Layer 2 of a small transformer language model trained on English Wikipedia (17 layers, counted from 0, width 128).
A neuron's activation on a vector x is GELU(weights . x + bias), where the dot is the dot product.
The model reads these tokens: "25" "7" " |" " 4" "." "3" " |" " −" "7" "." "3" " |" " 80" "2" " |" " 2"

The vector x that enters this layer's MLP at each token. A number n stands for n times 0.034.
0 "25": -22 -30 52 -6 -48 -30 29 -49 3 -2 -16 66 11 19 -3 -51 20 16 25 -8 1 2 4 -29 -28 -15 66 -12 -21 -17 -41 -3 -25 31 10 -1 7 45 22 -24 31 8 -1 54 -39 -58 71 35 -77 13 11 -34 -46 40 8 61 -5 7 -6 -25 -23 -34 -20 11 -17 9 34 -17 -2 48 -7 -27 34 7 5 -24 29 -3 16 2 24 -26 -21 2 10 -7 22 2 -55 -62 20 9 -14 -7 3 34 15 3 45 28 20 -41 35 4 30 -14 36 1 38 -3 6 5 29 -5 15 -17 2 -35 10 -49 9 28 -13 -77 -13 -40 29 11
1 "7": -22 -30 14 18 -56 -13 36 -66 11 -1 -14 56 9 11 -4 -49 35 22 5 -26 3 0 -1 -51 1 -8 52 -30 -21 -33 -28 24 -36 15 10 10 9 46 -8 -6 36 4 1 50 -41 -48 82 42 -74 18 -6 -37 -41 30 25 52 -19 30 16 -40 -4 -4 -38 15 -42 0 29 -15 -10 48 15 -34 2 -14 -21 -32 25 -9 33 -6 11 -32 -42 -15 39 -3 0 11 -35 -57 34 -8 -5 -7 32 49 14 17 22 37 23 -10 38 1 41 -17 -14 -23 51 -31 40 0 33 12 12 -9 9 -18 8 -42 10 31 1 -57 -15 -22 -1 12
2 " |": -27 -16 24 -1 -54 -20 11 -52 3 -5 -32 59 -10 21 -8 -57 35 16 26 -11 -8 21 6 -60 -31 -21 32 -27 -6 -46 -29 21 -6 17 13 14 3 36 10 -3 39 12 15 33 -44 -75 92 42 -71 5 1 -21 -40 33 35 65 -1 18 1 -23 4 -31 -47 29 -12 6 40 -3 0 45 4 -16 35 -9 -8 -32 43 -10 23 -7 -9 -35 -44 -10 7 7 11 3 -35 -61 9 -27 2 3 24 41 12 16 30 31 6 -15 38 1 11 -10 21 -12 48 -15 36 16 34 -6 -3 -16 16 -21 4 -33 15 42 -15 -68 -4 -29 0 10
3 " 4": -27 -21 20 -2 -38 -9 3 -73 0 -13 -16 54 10 15 11 -60 29 21 19 7 19 -11 0 -56 -4 -9 40 -41 3 -26 -37 27 -10 13 17 -12 9 35 4 -15 31 19 0 57 -29 -46 71 57 -71 20 4 -45 -42 29 13 56 -19 18 0 -31 12 -12 -46 32 -32 -1 42 -11 -6 51 0 -33 0 2 -13 -44 19 -3 13 -18 -8 -34 -26 1 -3 16 11 20 -26 -68 42 -16 -5 14 17 48 11 7 13 48 6 -12 48 -2 55 -9 -17 -2 45 -23 38 -6 39 1 9 -4 16 -17 -2 -45 -2 41 -15 -66 -19 -26 13 4
4 ".": -34 -34 29 1 -54 -14 17 -60 26 -32 -25 42 2 16 -6 -62 26 29 12 -30 -6 11 14 -57 -18 -18 62 -26 5 -59 -37 12 -3 20 31 16 -4 37 19 -13 31 -1 19 36 -35 -54 93 33 -65 -2 15 -21 -50 47 6 62 -11 3 21 -29 -11 -17 -28 18 14 -6 31 -3 12 52 3 -23 20 1 -10 -24 25 -7 28 9 -18 -20 -42 -11 12 -4 -10 0 -37 -64 23 -27 -7 -3 -11 51 2 0 24 21 25 -4 25 14 32 -22 22 -8 39 -16 34 10 28 5 13 -13 -7 1 13 -27 23 25 -10 -86 4 -23 16 25
5 "3": -28 -34 23 3 -48 -18 31 -56 15 1 -22 47 25 6 6 -52 23 26 15 -21 -1 -21 3 -66 -7 -5 58 -29 -12 -45 -18 10 -22 9 2 9 10 47 0 -11 46 13 14 44 -32 -50 70 40 -67 22 2 -45 -41 38 25 54 -26 32 3 -35 9 -6 -40 24 -45 6 32 -26 1 47 15 -35 -9 -5 -13 -41 12 -7 16 -11 -3 -35 -42 -10 13 9 -3 10 -41 -70 41 0 -5 -10 27 55 7 19 15 40 23 -17 39 -1 42 -13 -6 -14 51 -25 49 10 49 13 10 -12 3 -9 6 -36 9 28 1 -59 -16 -18 -6 14
6 " |": -32 -17 26 -5 -49 -20 12 -50 1 -3 -33 57 -7 18 -9 -57 36 14 26 -8 -6 20 7 -65 -34 -20 33 -29 -2 -54 -27 25 -4 20 9 12 2 33 9 0 42 16 15 32 -45 -76 92 37 -70 4 3 -24 -42 36 35 67 -3 20 -3 -25 7 -30 -45 28 -10 9 37 -4 1 42 6 -19 34 -5 -9 -30 45 -11 17 -7 -11 -32 -45 -10 6 11 14 1 -36 -60 12 -30 2 7 20 42 7 14 30 31 10 -14 34 -1 15 -13 24 -10 46 -14 36 17 37 -8 -5 -16 16 -20 -1 -30 14 40 -16 -69 -3 -23 4 13
7 " −": -37 -29 19 -16 -40 -24 -4 -45 -23 -20 -25 36 25 -13 -2 -46 56 11 20 -6 -8 3 6 -33 -20 -33 56 -18 6 -26 -48 34 12 34 -18 -18 17 20 7 -15 45 7 15 63 -49 -30 67 40 -86 0 3 -43 -61 48 19 65 -23 18 9 -19 21 -18 -23 35 -11 -12 34 20 5 45 25 -15 15 -13 -11 -26 38 -13 14 -11 -18 -26 -30 -4 10 -19 13 9 -26 -50 33 -35 -6 9 8 36 18 7 52 22 -10 -2 29 2 58 -9 1 -24 33 -18 12 31 40 -11 3 4 6 -32 -17 -28 6 34 -7 -76 2 -26 11 23
8 "7": -33 -28 18 16 -54 -12 38 -60 7 8 -13 48 21 5 -5 -56 33 22 6 -28 -6 -3 -3 -63 -4 -5 56 -34 -5 -46 -22 22 -31 15 5 5 3 46 -10 -11 46 24 4 46 -43 -44 74 37 -69 16 -7 -43 -45 34 29 59 -25 39 3 -40 8 -4 -34 15 -42 1 18 -16 -1 39 22 -42 -1 -8 -23 -27 26 -13 17 -10 20 -22 -43 -18 44 0 3 9 -28 -61 44 -11 -7 -2 25 48 5 13 13 37 26 -3 26 -2 49 -22 -6 -18 54 -26 44 4 41 10 12 0 9 -22 -9 -39 10 27 0 -57 -17 -3 4 11
9 ".": -40 -32 30 -2 -52 -14 19 -54 24 -35 -27 37 3 15 -9 -66 24 25 10 -30 -6 13 14 -57 -19 -20 64 -25 12 -65 -39 11 -1 21 32 14 -3 37 15 -13 32 8 16 39 -38 -48 90 28 -66 -7 15 -22 -50 51 8 64 -11 8 15 -29 -9 -19 -24 15 14 -9 27 -5 16 49 7 -26 22 3 -8 -26 28 -8 20 8 -15 -14 -47 -7 13 -1 -7 4 -36 -64 26 -26 -7 5 -11 50 1 -5 20 23 26 -4 19 14 34 -23 22 -5 41 -7 32 15 31 5 13 -13 -5 -3 2 -28 24 25 -10 -86 5 -16 19 24
10 "3": -34 -31 24 1 -49 -17 33 -51 12 1 -26 41 27 2 4 -56 23 24 16 -24 -3 -18 3 -67 -9 -7 60 -28 -2 -53 -18 8 -20 12 4 7 11 48 -3 -10 49 20 10 46 -33 -44 66 35 -68 18 2 -46 -40 40 27 57 -26 38 -1 -34 9 -9 -37 21 -44 5 25 -29 5 44 19 -39 -9 -8 -13 -40 16 -8 9 -11 0 -28 -47 -10 17 10 3 13 -36 -71 43 0 -6 -4 27 52 4 14 11 42 23 -17 34 0 43 -14 -5 -11 54 -18 48 13 51 11 8 -10 4 -13 -5 -36 10 28 0 -59 -13 -7 -3 13
11 " |": -36 -16 29 -7 -49 -21 12 -46 1 -7 -34 51 -6 17 -12 -63 35 9 24 -10 -5 23 8 -64 -34 -21 36 -27 3 -59 -29 23 -2 22 9 11 5 34 6 2 41 22 11 32 -46 -70 90 32 -71 1 4 -27 -41 39 36 69 -3 23 -7 -23 9 -32 -41 25 -6 6 33 -5 5 40 11 -20 32 -7 -8 -34 47 -11 11 -6 -8 -28 -48 -9 7 14 17 2 -36 -60 16 -31 2 14 20 38 5 9 29 29 13 -14 33 -1 19 -13 24 -9 47 -6 34 21 39 -7 -3 -17 16 -22 -8 -30 14 40 -16 -68 -4 -16 6 14
12 " 80": -49 -44 14 7 -30 -28 26 -73 22 -18 -14 50 21 17 -5 -64 33 20 3 -10 1 -20 -1 -47 -1 -22 55 -22 16 -24 -26 40 -20 30 19 -14 17 42 -4 2 39 22 -3 47 -36 -15 67 42 -78 19 19 -36 -54 19 38 85 -9 29 -6 -31 -2 -10 -48 16 -16 -15 21 -21 9 37 20 -55 6 19 10 -15 41 -10 -13 -28 -6 -26 -33 -8 20 20 20 -8 -34 -76 33 -8 -4 14 12 36 7 -7 8 32 7 -11 35 12 53 -25 1 1 45 -6 17 11 25 -11 -7 1 13 -25 -3 -44 0 37 7 -58 -26 -11 -3 4
13 "2": -34 -27 27 -2 -47 -21 26 -55 10 1 -24 54 31 3 9 -55 27 21 21 -16 -1 -14 2 -64 -15 -7 61 -24 -3 -58 -19 24 -27 17 4 10 6 42 -8 8 44 10 10 36 -37 -39 70 36 -67 15 5 -43 -46 46 27 59 -24 40 1 -20 10 -9 -38 25 -37 6 20 -22 0 41 19 -38 -19 -16 -18 -37 13 -9 7 -14 4 -24 -48 -4 24 -4 2 5 -35 -66 40 0 -4 -3 24 46 7 13 7 40 20 -14 40 9 47 -19 -5 -16 46 -30 46 9 49 18 12 -1 3 -15 -11 -37 9 31 -6 -68 -10 -4 -1 11
14 " |": -37 -18 30 -7 -52 -21 10 -48 3 -7 -31 51 -2 19 -12 -62 35 8 25 -11 -8 20 7 -65 -36 -18 35 -27 4 -59 -29 25 -2 20 12 10 1 33 5 3 40 23 9 30 -46 -71 90 33 -67 -1 6 -24 -43 40 35 71 -6 25 -8 -21 11 -30 -41 25 -8 10 33 -3 1 40 13 -22 33 -5 -8 -32 46 -11 10 -7 -8 -30 -48 -10 8 13 17 0 -35 -59 17 -32 5 14 17 38 4 10 29 30 12 -14 33 -2 17 -10 23 -9 45 -8 33 20 38 -8 -3 -15 15 -20 -8 -28 13 40 -18 -69 -4 -15 9 16
15 " 2": -36 -12 17 -11 -39 -22 4 -68 -2 -14 -27 53 18 4 5 -63 31 15 25 17 15 -6 16 -56 -8 -7 46 -29 -3 -45 -37 31 -12 19 17 1 5 32 -5 5 32 24 10 47 -32 -44 71 50 -67 4 15 -53 -55 31 13 66 -20 27 -9 -13 16 0 -39 28 -24 1 31 -18 -15 41 24 -43 -8 -5 -8 -43 19 -1 -2 -28 -7 -25 -41 5 5 3 14 12 -26 -54 39 -18 2 17 16 43 0 3 9 47 15 -2 63 1 56 -13 -15 -5 36 -18 41 7 43 2 7 -1 16 -24 -14 -52 -7 37 -11 -66 -21 -11 24 15

Each question shows the input weights of one neuron of the MLP. A number n stands for n times 0.014.

n338 (bias -0.016): -27 26 -36 -12 23 -21 24 22 17 16 27 -35 -34 -15 3 -18 -1 -10 -10 13 23 -2 -17 15 17 -1 -8 20 -28 10 -7 -3 -30 12 -25 34 -17 -14 35 13 -2 17 3 -3 -15 6 -18 2 -34 1 -10 -21 12 -14 27 4 6 -32 -3 7 -25 -22 -27 19 -1 16 -20 9 -28 44 4 27 0 8 16 -40 -48 20 2 15 35 -16 -37 0 16 -14 -21 33 2 33 -10 -6 -5 6 1 5 34 29 18 27 -53 26 -22 -23 -7 -20 10 32 6 0 -8 11 60 9 29 -39 -30 -14 -8 2 -11 -1 0 3 -12 -20 -32 22
On which token does it fire most? 1 "7"

n89 (bias 0.009): -10 -41 31 -12 41 -28 -15 5 -5 1 1 18 10 7 -13 -8 26 -6 -10 23 -10 -27 2 -20 3 9 7 0 -32 4 20 23 -5 15 22 15 -14 -49 -1 5 -4 4 25 19 -4 12 9 9 -15 19 -16 -14 55 -39 26 -11 -12 -17 -49 -17 -8 -5 15 -5 3 -7 -5 14 1 -15 12 18 4 15 4 18 13 20 45 -6 24 21 23 -22 -13 8 11 7 16 -25 7 -7 4 3 -6 -17 2 -34 20 -25 15 -19 -1 -8 17 -14 -1 -5 -31 8 -3 5 29 -26 -24 4 -26 16 -18 -28 37 -23 -9 10 -3 -20 22 -6
Its two highest activations, in order, are on tokens 0 "25", 12 " 80"

n404 (bias 0.017): 30 7 19 -45 20 -1 -1 11 3 -6 22 35 -18 -52 -5 2 11 12 -12 -11 19 -16 8 -2 21 6 -25 29 25 -25 11 33 -22 5 -10 -6 -35 30 -15 11 -10 -3 19 -26 -28 -7 -5 -6 9 -6 -10 -29 5 -10 26 -8 33 23 -8 22 -1 -3 48 -60 -2 -27 43 -3 -4 28 -4 -46 -25 0 18 9 3 12 14 17 -4 -4 -12 -12 17 5 18 -29 15 -37 -2 -1 -16 1 -30 -28 -10 4 1 -4 -16 -1 -23 16 1 -17 -18 -24 2 4 4 11 -25 9 36 34 14 -4 -6 -11 -10 -23 -11 -8 5 -6 9 58
On which token does it fire most? 13 "2"

n467 (bias -0.005): 20 -58 -3 -37 -8 -6 19 12 -10 -26 17 11 -12 30 17 -5 -4 0 4 4 -22 13 -11 -12 17 21 -1 29 9 34 -11 10 12 5 34 -1 13 20 16 32 52 -11 -19 11 3 32 -8 23 -16 18 -24 -10 22 -42 -38 -8 -37 5 -50 19 -9 3 -9 7 6 27 -12 8 11 17 33 23 -7 -9 -11 -7 22 10 -26 20 -11 49 1 2 -4 25 -6 3 2 20 22 -6 -29 -29 -7 17 -29 -6 27 -22 2 -20 -15 -27 -27 5 -7 -21 -2 24 15 -17 10 -2 -41 9 -37 39 -13 -29 -2 0 12 -25 -28 13 37 -8
Its two highest activations, in order, are on tokens 12 " 80", 0 "25"

n452 (bias -0.060): -17 1 1 14 12 -18 -15 -26 18 4 9 -15 12 -12 26 27 13 -20 -18 16 -17 4 -5 -15 39 5 -29 0 -10 27 19 40 24 11 -14 -5 -17 -1 23 3 -6 10 10 17 12 1 -20 -1 -18 -8 17 1 11 -12 -36 -21 14 -19 17 27 2 3 -14 -17 -17 -19 -7 -5 -11 -8 3 -6 13 -12 4 2 6 4 -23 -7 -2 -28 21 0 12 26 0 -29 -47 -27 4 4 -8 -1 28 -14 21 24 11 10 4 11 25 -16 -16 4 -7 22 10 8 18 -33 24 -1 30 -3 -6 7 26 -5 -3 27 -43 1 -5 -23 -2 8
On which token does it fire most, and how strongly? 3 " 4", at about 1.4

n291 (bias -0.002): 49 13 -11 22 -48 -16 13 -8 24 -13 -2 22 12 27 -2 -2 13 19 -3 26 47 16 31 -2 10 18 -20 12 -29 16 12 8 -11 -5 -36 0 1 10 34 8 -19 24 31 3 -7 -6 -27 -12 8 -10 -10 30 1 27 -5 15 3 23 -26 10 37 21 11 9 13 -10 -17 6 -32 15 18 -33 -29 -5 10 3 -31 -17 -23 -16 -15 -7 2 7 -1 -20 -7 -23 -24 -24 -22 -1 -20 -20 9 -68 -27 -34 -13 30 23 5 29 -17 -15 -14 -20 -16 -12 -22 16 8 1 1 -13 -14 9 12 11 12 6 -2 -3 -10 13 2 2 21
On which three tokens does it fire most, strongest first? 15 " 2", 13 "2", 5 "3"

n37 (bias 0.045): -26 16 -11 26 27 30 -2 -14 18 21 -2 -6 13 -8 -17 16 -7 -5 2 -32 -5 2 13 -14 12 24 -5 -5 -4 12 -13 2 12 -20 -5 -1 5 29 -16 -33 -3 -2 -10 25 -1 11 -35 -33 -18 -1 3 -9 26 10 22 -13 -13 6 0 15 4 -26 -4 -3 -22 -5 0 23 -10 -9 15 -10 -13 -30 -21 0 0 15 -20 -7 17 -7 -6 20 -6 7 -6 -24 -11 -15 27 10 24 18 -37 4 19 5 -16 11 8 -5 11 -15 23 -7 -18 -4 26 40 9 -18 -19 -17 -11 7 26 -1 -13 15 9 -23 29 -8 -1 2 5 2
On which token does it fire most, and how strongly? 8 "7", at about 1.3

n486 (bias 0.026): -15 -14 13 -15 -1 4 -10 25 29 17 -18 -21 3 46 -10 2 -16 4 8 -30 -5 -20 -22 16 -18 8 -13 -32 15 20 11 16 -9 34 -28 -16 -15 -40 25 29 14 23 -16 17 -23 26 -36 -39 -9 14 -5 -41 -3 4 -1 23 -22 -6 -49 29 -6 12 25 9 -5 21 -8 -17 -5 19 17 -37 10 14 -28 -9 -2 -14 11 10 -8 2 28 4 -7 5 10 -41 -26 3 12 -8 21 20 -1 8 -10 24 0 15 -17 -1 9 10 -11 4 6 27 -15 16 12 -17 7 15 7 -4 8 6 -13 -12 22 -21 -15 16 -14 8 24 20
On which token does it fire most? 12 " 80"

n162 (bias -0.054): 27 11 -40 -7 16 13 27 20 21 -21 10 -10 30 15 -22 -20 33 -4 -2 -22 -48 3 10 -13 20 -44 -12 15 25 8 -2 -11 -25 11 -12 1 8 3 39 9 37 -7 -4 -34 -25 7 -2 -10 -7 -6 -6 30 12 4 38 33 -9 5 1 -6 -22 -12 27 24 -11 4 -40 -18 -12 28 6 -22 4 46 -26 -24 -15 15 -12 -20 48 -17 0 14 19 -20 -29 -10 -14 6 -34 -12 1 3 34 12 22 1 -22 -9 18 1 10 34 -25 -4 -40 -17 13 -14 -5 18 -5 16 48 -1 -4 25 -24 13 -13 -30 -1 5 -11 -16 -10 9
On which token does it fire most? 8 "7"

n182 (bias -0.107): 42 -1 -14 33 -21 30 23 -7 -7 -35 7 -14 -14 19 5 15 29 -10 -32 -21 -16 51 -9 17 -1 -20 -3 -1 1 7 4 31 -3 16 -23 -32 16 -15 11 -4 -8 -24 2 -17 13 -19 8 -2 -4 7 20 0 -8 -4 42 -6 -6 5 -10 -44 10 -30 -7 -19 -4 19 30 -4 -19 21 -3 -14 18 -14 2 0 -18 7 -10 -21 -34 -7 14 20 12 4 -21 -4 9 5 -6 29 -23 -22 -13 -27 49 38 3 41 32 -5 32 59 -4 1 10 5 -33 9 9 11 -27 12 -1 4 -4 -13 -5 -15 -17 -29 -24 5 5 15 -32 -10
On which token does it fire most, and how strongly? 1 "7", at about 1.1

n164 (bias -0.076): -7 1 13 24 -3 -1 -5 9 30 2 -5 -19 2 13 18 13 43 3 25 16 2 -1 -10 -1 2 -34 3 19 -1 -24 -30 -47 -27 -16 -7 3 -24 -21 21 5 -2 -8 -12 -33 9 12 12 27 -34 -24 1 16 10 -6 11 18 -9 -1 6 1 -7 5 1 -3 13 -19 -1 19 7 -15 -17 40 -58 7 -31 12 17 35 25 2 -10 2 1 5 22 -28 3 -36 18 19 20 -24 5 12 -34 23 0 -21 26 21 1 -19 -21 -19 -24 -5 10 15 39 -1 9 3 -23 16 31 -22 -24 -7 2 -7 -22 6 -14 25 14 18 -12 -39
On which token does it fire most? 4 "."

n76 (bias -0.063): 12 -9 -27 10 -1 12 40 -6 -7 29 17 -16 7 -4 1 -8 -7 -5 -2 2 -19 10 34 7 18 6 5 38 -26 -30 6 -14 34 1 8 -6 15 38 -4 14 19 -43 -43 -1 4 7 -5 -33 0 -19 1 -39 10 -1 -1 -40 10 11 3 17 8 -36 -40 -12 -12 13 -21 4 -29 21 -30 36 -10 -1 -22 -4 4 23 -30 -5 -21 17 -1 16 -11 21 23 -9 -16 1 1 -23 -11 -14 -19 -18 10 -22 -3 31 15 -29 -14 6 12 23 20 -3 30 -8 18 33 -20 20 29 26 -4 25 -31 -2 -7 -10 15 -17 -28 8 -16 14
Its two highest activations, in order, are on tokens 10 "3", 13 "2"

n211 (bias -0.020): -7 1 -10 -7 -14 1 23 -19 -21 -3 -1 16 -38 20 -50 33 -11 -28 41 -10 -14 25 24 -9 -4 -11 -21 18 -6 -14 3 -17 -12 -1 -29 -23 6 -5 -13 -1 27 -22 19 5 2 10 -15 -59 6 29 1 -6 -5 -9 35 -5 -8 -1 -12 -27 1 -10 6 41 -26 -16 4 14 10 9 49 21 -17 -10 -6 11 -5 5 -21 21 15 5 -1 25 -17 -9 10 -10 2 -1 26 -32 10 12 1 2 -26 31 -29 -1 35 7 -9 -3 -9 4 7 -16 32 27 20 20 -27 -22 34 7 24 0 -2 -14 15 -11 -5 2 39 12 11 -45
On which three tokens does it fire most, strongest first? 11 " |", 14 " |", 6 " |"